Layer 7 of a small transformer language model trained on English Wikipedia (14 layers, counted from 0, width 128). Numbers have three digits each and are written without spaces.
In attention head 1, each number of a token's query or key is one row of weights dot the token's vector x plus its bias. A token spreads its attention over itself and the tokens before it by the softmax of 0.177 times query dot key.
The model reads these tokens: "d" " was" " draft" "ed" " in" " the" " fourth" " round" " (" "27" "th" " overall" " pick" ")" " of" " the" " 1997" " W" "N" "BA" " draft" " by" " the" " New" " York" " Liber" "ty" " and" " played" " her" " debut" " game"

Query weights of the head. A number n stands for (n - 500) times 0.00082.
q0 (bias -0.281): 429438603352488462658414487579484582551645428403477355346649526619481611611548460576505566514422515749447331535533483459653464552503398378679500464484454484606359512677569557441505497550534634484500361355689614428432520519513354485525466626219580364543279495572560564396498456395505586628599588402489473624528422388457437481479623364477436594394505475329507385582443555477538428405565
q1 (bias 0.201): 564576370516543472270314494577696562503405584384523500516276495546484331583479497383563307513344430543427311451610601590510336608550570513410523756414531664725660368514695578426537401668450412615561515395725453536279524660431487471543422570662434451395493328490391328611497488451506441530500621681612455362484567523520485516563625488427388388658415557367333309503487527421491270506601
q2 (bias -0.034): 410618380558506573452410473557603461635471582393432450453413417493444430530560546406587425605462531450494327433516515476502518523459648401502468712569406504574558469472458456379460452523491360506444478435620502498460500466527453563545468659611540428525448458500602514395429442491474449502467626490613482383514568583420554617556485437525464539505421503534415513543487506583585519344459
q3 (bias 0.273): 539335583410440546539504427508513561521455482500455534430521573492556529498448465498463543456500444493476491593508442598516544482525443504494535546426518580538494401592651556511537356599424582642556551568498478496505333386539522453563609498259588548490511406386429373525593502218563531529462477585549520567633442408710444544467492598585496340417480517449601401589592566476349514545531
q4 (bias -0.221): 422480556584704471601553484467426287314522636589474413493430454409587565441457466457517593377528492450678569487602522466375481470424428619490357434532507436323458538491486490400516711408580553368585380505380505421547474509545592468488474431450566338631397681514576738440620576599466472407497605484449396589387500440552387500545435436480578604458740589539478554390557523507513561665440
q5 (bias 0.390): 631383359474362477462508589472545561543521502463551574525624603522502514467530662607444474419471404433420471459413400510543477522573520433410622615471560648593556388534472471514613359362330536610532498568427465552495520634462353719542559449490512572584481560479438463516457509449565435549408464622512335471595474505538485443504500537506578385518502421521502608629590558421457467481544
q6 (bias -0.241): 468593591505555531556578548409468438420502571653488398567428408438517520484595530507456496428460549565576468403492582392464500545572462511550420348438584372421498614545491496554474636544619549411573515412403671407645510556429539476506473417500474432492490527645565618416473551617550510573432482524263512541377453537401516595579461423573500584579381489516461536463388471595479525535419
q7 (bias 0.399): 643532452403473444534458535651704366399392544685503381472593432658623571434342514630660360426441473453453394346436402563670440590489481612427589486368424702391583293652657449394665394402366529582541413305584488539500480603462417549588424556402557474627571530497352433605531577477699383434449568641438396579515377478456361503585466464620549514559363512476364492522572574428354395485500
q8 (bias -0.287): 477427494605495452632498607474320414477503307360602547547587517602440687502466476576421703621571490502399625633466374530381534268381447580516475392532532325404370625396413513551505584436585582470490522711448486569518414465579624543340608465454602689567437510564543450506393559616525597441491431419425621595575547494508403263365542513436526536491647483560549639356433503452601666536481
q9 (bias -0.272): 454492550424544561649471382475456418502546414442479432566404417446410457517465326490506533500560564585508548534518601512522404419579516493620433423546504412532339601473462700558392662700598549494446438446527563469441482442400554428496399527397515438437422450487561574447540492543496601526542541388470683476445525560430588672473465467478440555444526509516446464469495608478459427511511
q10 (bias -0.269): 518563521494490403490461512488606546530486472466498410498417511555472399531502444527404466465369479556419394458459591471509419505423378632558493428458559512551509521494564509487507543567567578543515482572506616442390510605464566438516408509526523460508455369513481454493513564555521523593542534549403621531469457496497472447523582442426424532606477538421486435354396493490498473479570
q11 (bias 0.238): 554588325404481562359457473780766529518291588431493573497423524693461376528461530450617298624358557489466380429555489466567454519335437731375468559440500650591683217602888503415503315583445451503487442411696490615351490564516400436528359544471512360436360468482377258681595510469534298378519688682580557370572475573541452514666571474471467451685382645357264353366533517500426388490503
q12 (bias -0.304): 430549524578610488465453514592582510498495512444537440504411459576468440571460462437540391548438472544519407514542518446518495544446517576519458457483472423485503597540509451478431572594612490496502443498611578566468502524469540433471374528485472436446454451591571487562566510506497504577530585495463572467443550494432464503580495366467448576565452593409442359426422502522549509495504
q13 (bias 0.257): 609379503484500440444417569649630514538387527624551463595454606670500485544386441507650402490355466534400356515474343568683280608480455645393420710497514638593494314521772567453518318542435513512492458506720503538300506749394455489522315666437480424500315345396354368610562555500621401457490582689554513471540418497486447428582567529427424491588457564428317358448516573384390337467561
q14 (bias -0.239): 553620577505582516425528583493640514356483488589458371508436435585506470522546495434590420438417500554526317468479610389568441748470524433620403407449436524414514471540414452403551513498578493483479366391667544543521523600466463516538352594505431419518651426633600594530535464530426468646476632527456465632392429529286429524653551388564506665569390521347403380601424434550567372485525
q15 (bias 0.058): 579314483557469465508430538532379530540619498510566481547590543523419438592473413516400522329434445556494634474400455498515379658513495462473515596514607476540417472347431537542486462544568433498476479587376495464513563736469502449396534411614440635458658397369507541473466482516491648565454304601480518410651682505480578405412468575402519444564626473601685571534490672490482478414632
q16 (bias -0.327): 387561573522493595497549484275407445505428487434453471579367443306413497481646373506401660518627593506604492539545497536432556394557449593485473448515564298380526743452324553652401690444548515492657568510344545401534547472627672424438538419538542404473503510591706520438477485573421506538560389340364483554394636548456566482532502490527484619488527556530429562487391454511569635487404
q17 (bias 0.278): 565494483570498484481552489517502510561561474571575518453598537454515521453520512466508509477500434425487594416448439530471554473503603421490482568598548585541507506498356491443530466398486369381465484524449429588514500452465500591560515451578399645593641512451555522484440440492446513546458408545521516424581444549660488489498533544523602431444579406561463551534557481491552535504491
q18 (bias -0.309): 553541547535638495473528565403485496484519391449464491524393460441428360543586390463556552515527591469519507462506524573393559509432511556584447393500494356288545703471354541542507669541536503479557399586552521470403466483531660484475571529566577520452571421613533536502481457592407493641477489346440566637355476486345502540494517399540507598405487501537521526510482441505536517521399
q19 (bias 0.110): 560598460601567535545258415884687638469561500517509560456620485666659555558560784523790366592471488545428274483702447362618413488264377397590313615579294669532434232568705327184599329461408572547286374410972440660444468485453184595457255753332493504687280659327389613586595479386484515323546889621670453520496310323441385403575648431480448540462504560332397318484695520578548356517496
q20 (bias 0.327): 563541389482386518505530525542523553593515513587495567507557555485528609455484615609548435478547472412582489357433478523513604512604543438453457612531403585412508472407430428366550482346401398449451460480462417496537544495498357642580561581597475567560582574450488516388434514500613415404401500563498434436532515588506601494511454569542578480538487431630477702618570475457482546513444
q21 (bias 0.202): 504448600401418592524431397553574490511408518500382444459423480566601533549383423533657380539529505488380422483656466598594446441491421627565595679500468580642456344622653539456546377643414518639484545422607475527407380468444518467553478604390641482561415460379366382600637542332514580368481556611601536476520435495572500693560482471514465374446377466448489408541519648472355404503586
q22 (bias 0.226): 692552437496410398409287504753739507674457508585434512559418490617530442681369504488693280380269486572424213423522693476580314762387458387686411562527382769701526252451711436324665357557491429546263324288750531526298540720410399590532229713621601574667514392405444397465376519431641527431563785621732496427439444422400424458602642412370541478578496486408393426415471493438569318516621
q23 (bias -0.255): 463588484518533518422356531567559526457514496539481393522482443585498516532517481412581486459483513562519336506537573412460455684445502522551450534504407525504517523484516432447502500596634475473427463381608522433334520541511516438448389606537502430484561467608563569480517466515484431533502663560566476447455531452446489549533603315451505637502452564392444409444460575554522446447451
q24 (bias 0.278): 576596419600525543418354399570504470617534614513533623531547512451551381632555698526498527486455498426496395569641456555500388556456490486425545684634423647560509432436562446403553386444421529529508524455550426530341579678431401583484371591584519520582376464456457562493470474555467466391478637617602381351482494447517425455516532513373447432500541503474512449551586481485561401525441
q25 (bias 0.312): 475585448464523516445553567521446469420457547520513633551456459470478458432507597557474462451655509376629592426370500536467513493640687570350557497427540574439575457614424486544533518360424437515588515533316410531603507535449341576471581450588513472521661672520358639450509519644563398465388456612429311386435496598525493549382385602565546448547324369660507680512542514496407482490452
q26 (bias 0.244): 649456535431310479630426533655535571509511486578567556486581557589536630513385601661529489390521552460411329505476477470657416573602434347500642571394440638523479271633546425517593362515399645558479443378521528442494534687469164582533450568298589505544370611435350566489443487469652445401476544581605369627488396397402469417444589555464454555525374410509502543550497545412346350444609
q27 (bias -0.312): 395765500610642522447585534465516566461487413481393556525416443449421410472693500441540554509561656500616497429497702412443571485453597444640420376565479439416572644415317459525398725402688466362414461508472460498572563290525535490488477556627426516403634545554649576422465443659352419437543570391439588504395550596379547511493521487473519563506530571558434512477356313504687560492337
q28 (bias 0.407): 465605362435502446407570505476482584578481546419520639516538514448498428349533639534476413546471368372533608456478427521545512362609555444402474600548473562579538445559550491476498421410399464440511624578468479717568526408397465648619427478466488583513461496441383412491574523443496424472430488582532421372628396606681541507496461540515567309534519376570452518538646435506496500507456
q29 (bias 0.242): 581457469587506289510512633513613553354475385609387392390534489435550560491554565553568493419547492484432389507392468474475490574559526402536516467474414575394513449605372410443585434416477597562419428470566509468546456508434415619547619540500613568519607585514463661462551506399593576637430495570530414654562388401500421518475564422537504540498396470475530527610576543556421486560574
q30 (bias 0.121): 447649452506639323370564542468617630387517525547468528566373440500432458502505538458456452356420601576629426464281642505474423816733632452423559367380647569417592509615449556715428485492589520464678434479426545470515569626479464479515513447569366398313697401716441603576455530590492356688437529538386457513402560562353425550527520508513495495594368543486381425521476516444482389500469
q31 (bias -0.141): 435651619436474498606462362505402411550524524514614618518464506448581634533635612620462582529550453494523571554720515468687428335460408526491485401540419481546412490648608482493462540533538699488542634603392577470614520386420371520480443487321538467500248627512463448372617498595546475415562563411385419617393394426518527519500562566398425426422478465463415433425599447560487527582438

Key weights of the head. A number n stands for (n - 500) times 0.00068.
k0 (bias -0.113): 543511648566559508540508518528520478498303482621500521508487502522510527496466585500548629433550424436370563579587429590488415443337456447563519419525500441490390369615617460437601478487344619607472424561575427576478362421386525576556445505320579583517522468382496437565625560351465495546404608525493482629554166374452360590512535526587488418449537482394567464437626507445494493578528
k1 (bias 0.122): 457525458487476476460343508616386532625463672412456560513503531484407518573453497504480453460415584487421461426562511418562500507512497445385417688462505485720545644312468472519437571541746338472379590488613636387466677581683513425349433536792515462432484449529513493387313450662495412417643555500582489172452832453445589389511507493384509544541495496484500425478461563546620537419612
k2 (bias -0.173): 376401629436518541644452490460404470546470588364388375517538441485575611666465476436578517479334527488531495493594495400447515486421564396550466455490440407589431671545472486495465557436590594520399473429539643463532514451760465493464441557418492481470429488515593582523437366623439564617808585367474519589459727316457408471489542596518496474436595561405458506563492462543546518651366
k3 (bias 0.240): 502527298578479511304472513489480525502484542478479574608388552535382442493433445551453477494485469372450491526481509670548454571494625527372576612524482575531608406411541474447595512566409324487554476566455417455464644523436500475492500559875534525546572433457332492518500489515626463394260493539507591335553603645455537467422476492452486458648473505627544523383517562500538489325525
k4 (bias -0.162): 445465559397577423567545534537530510392436476535487453426564486491580567397458490469514479544529526507484524617514494533525489359513550486578446418506447512444392449673550455555459412479431698470604506404418439539487471398457427577676412513022543451555405585581459579504578541423494562510515504438562424696493380567613409518546476465511457454459533467445491445591597578485385562580512
k5 (bias 0.197): 498620352600431502491451557461562500553438533463540566570387514583476439462491459532423478500447429438474396447485547472476518476572576474419522645500558400604607534423502506522467535515547364474515539502417514474429632610462478478461476419774425454406583412436572442492442513622611389472441490579512517270476641559524593477415526504409527504635472481588556464476439383536568528351559
k6 (bias -0.167): 446381584468506523556515498517515461443551411476428478454523472540646611498533588520506551502500569546561461571531514508531434533541406533603454417481508561403390517688610452482551341482607704648486463487532520593524403485405513470599481509133613519424437559529458596487620483505452577541578555459592493755475331447589401606598492448624473539422527415437418384579470468480482415623412
k7 (bias 0.238): 563508327579443487330444496477577552598453583469428562534490487538420439521543459517419402443369476465498398402460578512482480470519566509405448618547531594579608493422572515484445458599513274513500502517505526456502625546463509581596485561801572489387505393516398500502490581559548500505401491504629541247490623689557480491452451527476540351722542480493375427446397437504642579394507
k8 (bias -0.188): 546536610463445433711530533494502455448540506633569482508472510478572445406541442553578544473608436526459561535506521548504537470502462548538424413550516494433494434622532456618513552445282640465480479536538427558558517521469452513610500458184493515567450518450544489538489460373514470617430452452396441750521187433485482492552438481594464554380524545461507529607561475467381441554474
k9 (bias -0.253): 500417693491483493529539430557476520433430508527476479401615514496636479540529490479542534486576529498500568580512476506504517480365364527598412416522483436412423518567523410500569502488412571483477469486513529502581427476506485386494568568284547567597473552460498429519609504336435578547552511449474392841547339307517353550579515454591447508392519579368587511526637506516477534613575
k10 (bias -0.199): 556378616472540448687565482597478506534552498551491500458560514507573568464575514576529450436524468518418470567620443482538474373487478502657455467458498602498391451589571461525567485508544682671492381569649490497507436500508488517535612546181562536544372492490496527502605502391476555410555448490554412581426385371489527480622524486561523558440473488417381384559557439450473364558430
k11 (bias 0.174): 553427376477436443314429484555524562675502597404550570534508450477467433583428465529494423463391600459538509365515565544624516383546574511391465626448470595609532517403514502445457519523518273549394604504542493448442661526521603533520444580769549531465489400459433481475435550560539448434524613487566589211471696578407595411541512579355479420613491476532418545387388479530630509412489
k12 (bias -0.255): 485450673403470485593458431521466525585508468498455370437507444472566612552552504511548519518492644520484528484649477465531502497456399422602393378456460597435344469537487470496520511402514630547337486398563543527549471434483486523411539558237574491555424572508415498448518526473483596529645504472524410667516389452489447492631482492619486567431498506369404413537496496529494469679465
k13 (bias 0.235): 553527323538456468370463514527514502573467639475459614470502530470459335472477456533457460541417517495476487382545594485608463423510582446415502568518493512633632513370521472451457511532481363508452628474467517473437566548530516542590488487859462573492544402445508437425443466582579471432513481550519509221563615542496655469534487381385473339653577483587491502414450532505558456390550
k14 (bias -0.244): 473476681391651589585480520552557526474439463523316485457485474515603661486554608485579472565457558524527404498560458362440419490481549437633403405470430500449415426624477478414546383430646607650437426391612515584475319482500409581527517652239538485406361580508459553497587568436401509595557730549569497639445374396581430520674538548561476427452513504375336320548578410508479490621465
k15 (bias 0.175): 532678564540370541429564483479522542587567577597573564538416538512428309424586533409413587498380433603537509511461581483429498454521446400450650558570515283614527602259403511637449573592607379417508508622322569384563626613487433449417561444770187613505576523537650368388576420497530471411542404473343527478575544553410590462432483453474575651472452512583697543484423599507401514358609
k16 (bias -0.249): 456460639408517493708438438455413433379599488562524460451512514564595539437455559472531517488520586545552561590522461480534469429490360510571513381508439482356398554607553462487490509500476620521500490472561521548531406370445541433545543548114500493510423510548438488586573448394396582564585472470472480764397316423540487531587507543558509523326492545393428403593594528514483445648460
k17 (bias 0.208): 491571352554420563482527591457542482568517537524474511557463469521469498498470417437433544537471462532528456457438554433485505575493536444439570594531455416573549541328419496502411494481590339394517454477371579448526514554630500495416511464737407450463538503521636489506395509519623441476435459537465578311452721568538523502385438507456511549502502567545573547493418507503514567410509
k18 (bias -0.176): 505533634408562429690494492494457430485545414466489449419547502484559666541548547486561455502561535505541504521398496436520451483565326449652494405531477567359484489594526522487572509440466625494453442439573544574562424454449473443586530525220539440555338575541506500466521518390389527575600535496507444796489318330596451456594477506610511528431532607421459454592583476481441519617470
k19 (bias 0.144): 533569387656580522342620655564563567610374548473443456580487481477472513483485492527465568500513420341430431436587402585556483463546642365446329510526459682677516363469517419519536489473454294540437657500469351583424523481550581740574345603775509542533542372464377449475490704521500380548276659526577530360609643621502467366457507556407465327700519382514476533474514500484556536584584
k20 (bias 0.169): 441554383526426576399550546454562494542509504424533438516443491507434502470579564433482457542342549514549467446420531316455507541500604468431539598533511402685612612440478516565372475500601348422545598417389508426427566583631523434496496455754511441382551474476628498504440457650483502622514533444518532384494787581482539481380491496430502456552568556561492493518484411525547590511498
k21 (bias 0.131): 538511334476577500327537491535486496457421568313517479553446453532476366580493480511464430454460453476401502434579483655661529570509589565429424602491471651534643515466564502338613529470458448466457570476595544517457576500408539517571482512849588458487541358627355500486453623508521657538359498455592381300591755529521560527468451539414522446712516463495449510443493522527634436516558
k22 (bias 0.171): 523451485523533581420460660567478610774436662323404467519568478533447414587588480496474492483355477531446417365596408421513426573519579366466357667478552520727612519324526461362359505537664333520460517473553533462453555570715530619495430556788483493476439401449527481377397498497528450530573572502540561214597793586507544455465466478479454436599497449453464496450484507424488513424569
k23 (bias -0.223): 460528703465539531559425525516448558577421464458451389529552444493516536522522519428614564515429500457508462577596504468580431450532484394563411438535436586464361452585448508500437491422543625529435438439663506528493444483482441547538437657176543544490391575530510602506573475420427559575693571463496472643550476325537469466618509530541518546427468454377376489548601526481569491710515
k24 (bias 0.254): 519678325565488572400462529468542446512479714565479623540487521531443439418521511464439541539474408476397450462519453435574488484578667394392374588363518399677515581438484452584459624517528369496552518524443557387571639534604505502496381498711431516529516450443561457470470478618539331452536502462533567337500694594444467487389538498406512466664530419579528557386447537453597516384552
k25 (bias 0.227): 455536365494439480460493516394549555452543520540538587495472497561375586442517484479497405562408444498491466484390500389498580506556622596381529539461500438542510615525361535486455451504641314520539579458407592438400655584537490378576536451666503457399514563524504517461459461651516493500494429547567478361461727606483548538486582471465465521491520463616525463523347437513536584401492
k26 (bias 0.263): 513534280668547479299467580493534540495448470458473559553495520518347444485594507595379455424413451474463456527551500544562500535537585507416436625471618454561565475394474520438573478554421392604532473482439372498422566586431488618607520507822576510455611347429357366441523534497483443560348468586563503350612576623483519514350461533506472343617495415598556454456399449512604420414544
k27 (bias -0.308): 490438656521525498620462437521410508506556454543500457463519461447606561487527558425530498597539591533546491546494398445439509407477410514537504350534557612416453465619513524454473491411530589535437423394535457584584421384553543434498533552182491465536476580512545580510449490484366481553581637436532504680384491413492470534482516517620539585303428507373476479553569573471414519691405
k28 (bias 0.206): 482500344508400475519487470506532448540529560484509588571555503516454573459475522489448541549430519489504509462444570396477560542427574529463530627460524456526599531470460471490512433502509371482536568480504563434431621488596559442452463429741541450492532483459616485483312494649643433389412487590592556256464649673538572476423544512396493508598479532538498637436338477522580606398541
k29 (bias 0.213): 436522382676536500471424550528606535427482370491438608560402589533376588516483456500530514473509313478549423489410519508477413650500734432443556575516441484486493451497458585378513423494606234500542406578454409591419491616531507594667474495721418478443511487435465455468504544689502415500341552542595480403573617719500521554422593485473522410533489495580433441522553478561430544425537
k30 (bias 0.245): 491440485564454498564387528505561569557489449471401662482533616424495663504439551397468411529388632506588448497389513267447442421554428534540593627421514366497417497452434513476461431601692262676445416505429648478537525470584430447547565549710480495420463645386485584513498410618495327454626505660598471341366597682514565582548537399524509590401445484753537367441519510565539497315552
k31 (bias -0.074): 578390517495599550546509512512531523401488447617495608463563552595633498459447474593519510502577439472369516584530449570595515453376416554528411413378480522438410360796597364445634420471325631551495505474652429671521391426351522563598491495277578547520503427346342486604574542394571469439329490521497497688568272487581396452457485509543513369514465469465552540442531563484502475588471

The vector x that enters this layer's attention at each token. A number n stands for (n - 500) times 0.021.
0 "d": 518450588500451513540427466490550516397523503510525449458550495442541499551472453530539502521539443562458593566477498496517468521517464514495506451479462501436442496554525500560510516517450743497535434471520434481551516500395534438541523458134476484459489501494530523593560556505507454493509534512497453681533289404534544533515533576426536516490471493464522508492512482533459508487517
1 " was": 525467591528447551541477500532552481460521534543507474484470465470514481492534485507508556497551474544460569552551511564548499497532487504458513475517433525440467495594517472536512472501414712444531483543509460443479517546417469527440513493070483507538497515512470474533573464478513517474517484462504471734522277432499487502532506531447522541415534453442469532508540506526463497528503
2 " draft": 506451554511486524577487463527520470456512508486511403496510490495498555493466500516573552526574454508463569533509507541519507499502406540448514491511441509451467454611549481512522437533456727511483437503470494509502471531454504478440540478054519559527496527519444505539553513433559504522527525444512450698520327437568523495535480487532510507415495510405468518501509523511428512511520
3 "ed": 546508581514472485563485461543549473444484545533513476467505492482521482508477502517523594497544415501444541526528493510499510509485408536440500469498471519448466450601522456501572489494443719502473490527512512475494486519423506454403535475104494549536516542509463500540593460433528550494524525482477492720485287403516495499528500535532562539404537470431493514513506479542478520539531
4 " in": 512489572493490504577473488464505482458465506519541481496514515468482489492474516521487563494570432490460557517569512511533451516517455493506531503515441484512470498615523534535526470542434726535498492506482468500560516523425505519464504493105518501444507487513446479532551504482500534551564538495522433774514254427479483478503497573507491441417539435439473487534492499505469524537492
5 " the": 520499574490496499529479487466579493442500520518500479456513476465528506480489534516523555498551491545471531546514505518497480515579439499497544481518513499473491449654583489521509395529452700530507531458478461482496480477452493533429515535058515513483529502499454471535552495470494548530556534495526459719516300441530501530463486590462517476400493414427472464520507514503511501511492
6 " fourth": 541526577475491528540521457514550462439515506491472442501577446482489536499471540537516545499564501520462527501548461506456522478530440544481463491503419498411502438667581499518512410488458712518499517491433494493463481509449499540420518544102512528521496553514450516536523463483530508525554524491524467708517303457484496543509483560521507483444497496402435563555523503449464494539485
7 " round": 502477559466517498585521482534516491412491519474525452497542487487493543471471526516542518490595503506454562512482496510525500459525459524465482496491434508431460436618538458539482429506456725522493456477462497506513491568472483510436487554088522557527476539487466539537550542500561488543524537485533459717522268413538523543523440532549499503446479490418448503515523488476465498536499
8 " (": 552456593496520509559506507524505499435515533555525472485492512406515465476485486495489526465559528545482547519500533542524440475521421524469507451509490518443478427574535528506537447519450704513485516513475450490523507539470510501481511502054526488498497512508450461476553532484499504506510504479514488770564287470486502465488487558476535541442556498438499507546556481487393491534480
9 "27": 519475555495493526581502500406477491460503538510519453479502472461508510484479489520528499473584437541496509472519524575494494478527444503488531478546458548472475490606542503501543489485473688497480488510460477516490468512424536505475514542030549538509501514530481497544550509476469533515500538485506526737511272430519483512564473469495515522386472436467488513555555477478473507554483
10 "th": 527472594474534491562557495444571476465472481503473422477545472462520523468478494513520523482557446537487510499531509507449548471535436528526493466515486500431473403585545502501526408501455712470487481478491521434492464491471527508465520540072539530516510523554432502485566497467516550512531528480524462728516253456489527535502486551565540485425510487422487522551507519532478545508507
11 " overall": 513503577453508527576517472558484463411502532512527435520537493479516553508444516511525512464568451518471546533521537524537499497500468543460453518531461477423523461595568482516524433511480703497502473476439480488500465507450510510447533511044550553493480520492426526513548504447549511511510540469490475724524287450523499519526473479542516519419469481397478532523545512479484511532500
12 " pick": 521487553449519515576543477546524482399501538520486444504506525482494536461473520482529563500590477533479545523520496509521485484475417533480507471514404514433451462600533455526531451457471719457468482484505480524529490536457494506453499510105527525515467538481469503541541568434599502498517559468537501691572289427527526565531481449553529478404525526403480488510530530468441458515480
13 ")": 549447573465502508559513489532479484463518517523561445507509492476507502474477523526516522484541466534457539519506540527543470474518454510487515454530493513461464430590499472515559447517482716478491503474496475488544505498399498526458514436061503535503499533532445500546503521468527591488500532472521470748530261443503520491538488479529529535448506389447485498547536509492484493534496
14 " of": 517442584474515493541509496517528523446452509552537468499531510511512467493505506511497546509548442495452525470565533520517513486534470539504507496514494476452429490654495523478565430499465719466518504515467488497510499507402518486481496488063537527457502484500454507508593503476513535569509507495512482744529307428509504472495483556495494438418524433399489467541510493502500517554504
15 " the": 529495576481508493526481503463580490422509515524505484450500485479540518470496526505519540493554484551476520534504502514509482519565444513508516447521514495468495447645579490508526411511465701511513530473473473498490473468432496547442520540067520514475531495502477469536557497473511556532529532501506482732514279450529496527467484589467533468417477400421459457524518513502510515518496
16 " 1997": 538519525507497508536491500437495491432503559498527454483552461461535573473477491545554534513588510524534537505490488539501523494525415507483479454533459525433487472630538497485546422446447679561528485506481481491535474501401469505452497535088498516530486526487456479559519499472495521570507570491497485724486248425480511513534504552518512504419504436448506531573528501465470448506504
17 " W": 506522581505566533580503514488509508428478505526476487495553491453524504442504520454542534503587497521513550495470505514529516499575506506477480455522462535417490454613583523531521496502462675481489540463474458535535460493451482515460531477106487481505491527494435462507548554493499480518500480501498403769532278409523494501581500565510538509416498445416447499500537487496460481516483
18 "N": 482518575508538542534532489463524500431449511503517474454532461462492524468511520504545549475577489555545515503536530549575496444505519498486496447487478556474488447606489504509500474505498677497503442435482465498539493470467500499490490537060487472490554538488444505513531551452471509511478501507488512760518238400551507538573509457508536530423499453469469537536535472495495482514470
19 "BA": 524510543486537531572510466485550517419477510503496435483560456493518585485472536492561527511584503494506484512505502557551497477509483517459471448515466534449503440624479515501528454508507686514500468465465500521552495510450491488486514523033457492505515525493414529500540527451505502521497502487490424704482237460536497528549497488549498537467483434430467527558547521513487502495498
20 " draft": 508511537477554520581514455545483488397504523513506433498488505506491567472453521518557517510569498495491555514507519535540501495477437526456469461512445505414477441631526467495523461537466711494491430484457488513531486542456484509458501490069487558538520533488452526531579534435559471542499535461504425699515289446540542520523496497568509503440485487403464525514526534502468467499522
21 " by": 498502605497511491547470505542488490422439518519530476463554525491493522496506514529497502482533478511482569510548521509554502504470443510475482504514530492473428486595515520506541446524433697501484491515466473508501524508433510534475480454074523517492529476497456493534585498444547527557476507488540494718524210457523467536493507556500543502396539416454467468554520504507512465532477
22 " the": 520500585483497490524483504463566486433507517531525484442488496482528515476490515513528534509549474551488517540508503538510481497556432519510513441528523514475495447645576493508535418512458692522500521472466479515471460467428495549450529551059524519485540495504459466539555492476511560526516528494502484720511274453533499518469508580481532450417488397429459460522510509508506522508481
23 " New": 516531566507527492564478523491554466427484473478523465457521503500530555481540529516532522515578481513519491510518512540510487461542465536481507473521457554450471446647549515494551477484416686517473556458447441548499492473445484562491531508104476471467501539539468483526554497485440550552530499490450439723502296402519515440589529550535502434436498464431453466542565491506457499504444
24 " York": 520529539501527507570483502477570499422444488504486489431509476485524571479552535506548505490567523518526472510505516565553491439552483473500518469526462560442453453604488462518529474485450706545504501472474449503491475496455475534485492494080489516510502544529426495541531517508506532513494550517505477716453237397549506454548550555536505537418479457449448490552518520486482482491475
25 " Liber": 486522491493529476543498497446530485407440507556499472416531490457509559488489524503535481487571515502503539511465511549538561491510483475532469446532502557460447434606514514513522368542462667526520525472469512546509505443475470522514516482086485492522531558488443512575517488475508482547523522476500433772475289389551537476531530506554498481458506493437462514554557470517513476521456
26 "ty": 517540522463525481573513461537627493463462539559511473495588496481535534507502517514561497516578511520550511496462525513495483443507469478529472437485498576394472422595488503514550477521461673516506474451494490525475504509430492512449474542095495523492509512502425534534550474458498486539532538478461465731496217443498522491507517538575461508443499440438466486537528498506476509514485
27 " and": 534525605491509511546527487497571509435517532538536481449539539510508474475566530540494510498527459530486524532501481528543450443489447499487480472517518512471503470605519500515529415505449669545521487476496473508485497562434492529478494488070477529487503470462474461515583510449520484575499482492511461732565245433519485526488513506568517474441518404415498465560536495504476465532472
28 " played": 502512581528479491579492467488517507415499513540506470508501506497504494482521498538503552509555507490445531547526509553501508513451454518472510447493410502444443502578558479539590445493441713503498480518478508503490502526458519510445513479115531569526515530479427486566588516444580521438463542457503473701502226394521514529498499522525507519456515458439460523531533483501441476554483
29 " her": 539500528471489496494504473524586453428530457572463473497552500472532540517494522552534514504546508526476540520511486488499490464488454518453509452494468532467471453656573499483551490499444690469504557439499479519500445505426492507464499545062490533499492488518478455583565486430551562486506500478486513716555266457509493517485516546466528488481520440473475472560501495456514544542459
30 " debut": 525483569471508509596483475544515443429514479522528476498516494480506542470487509546551517491572487489432537533519494545533505486421418553430454450534445531387480473602562464488505452541430695551515460489476489550507473528462519517442513479100507570543494543471482484567547518479589501489482597472517478674498246451495511555535477539513507491452482481445464512524490498481485502548509
31 " game": 538449544432524472581530465591504525439498488500552474507513527502502540469490522555548476518560468536446509558499483549549486487481495523456469493514443521457456464616528442545505447489448682494476471506478485540548465518456515521475531487039514539522499504483466494533543557470584563478505532498507519688527240448495468530527467551548473498464488458437472508537485491456439481512495

Token 30 " debut".
Which token does it look at most? 29 " her"

Token 22 " the".
Which token does it look at most? 21 " by"

Token 8 " (".
Which token does it look at most? 4 " in"

Token 4 " in".
Which token does it look at most, and with what share of its attention? 4 " in", with about 40%

Token 13 ")".
Which token does it look at most? 4 " in"

Token 26 "ty".
Which token does it look at most, and with what share of its attention? 21 " by", with about 20%

Token 29 " her".
Which token does it look at most, and with what share of its attention? 29 " her", with about 20%

Token 23 " New".
Which token does it look at most? 21 " by"

Token 24 " York".
Which token does it look at most? 21 " by"

Token 21 " by".
Which two tokens does it look at most, in order? 21 " by", 14 " of"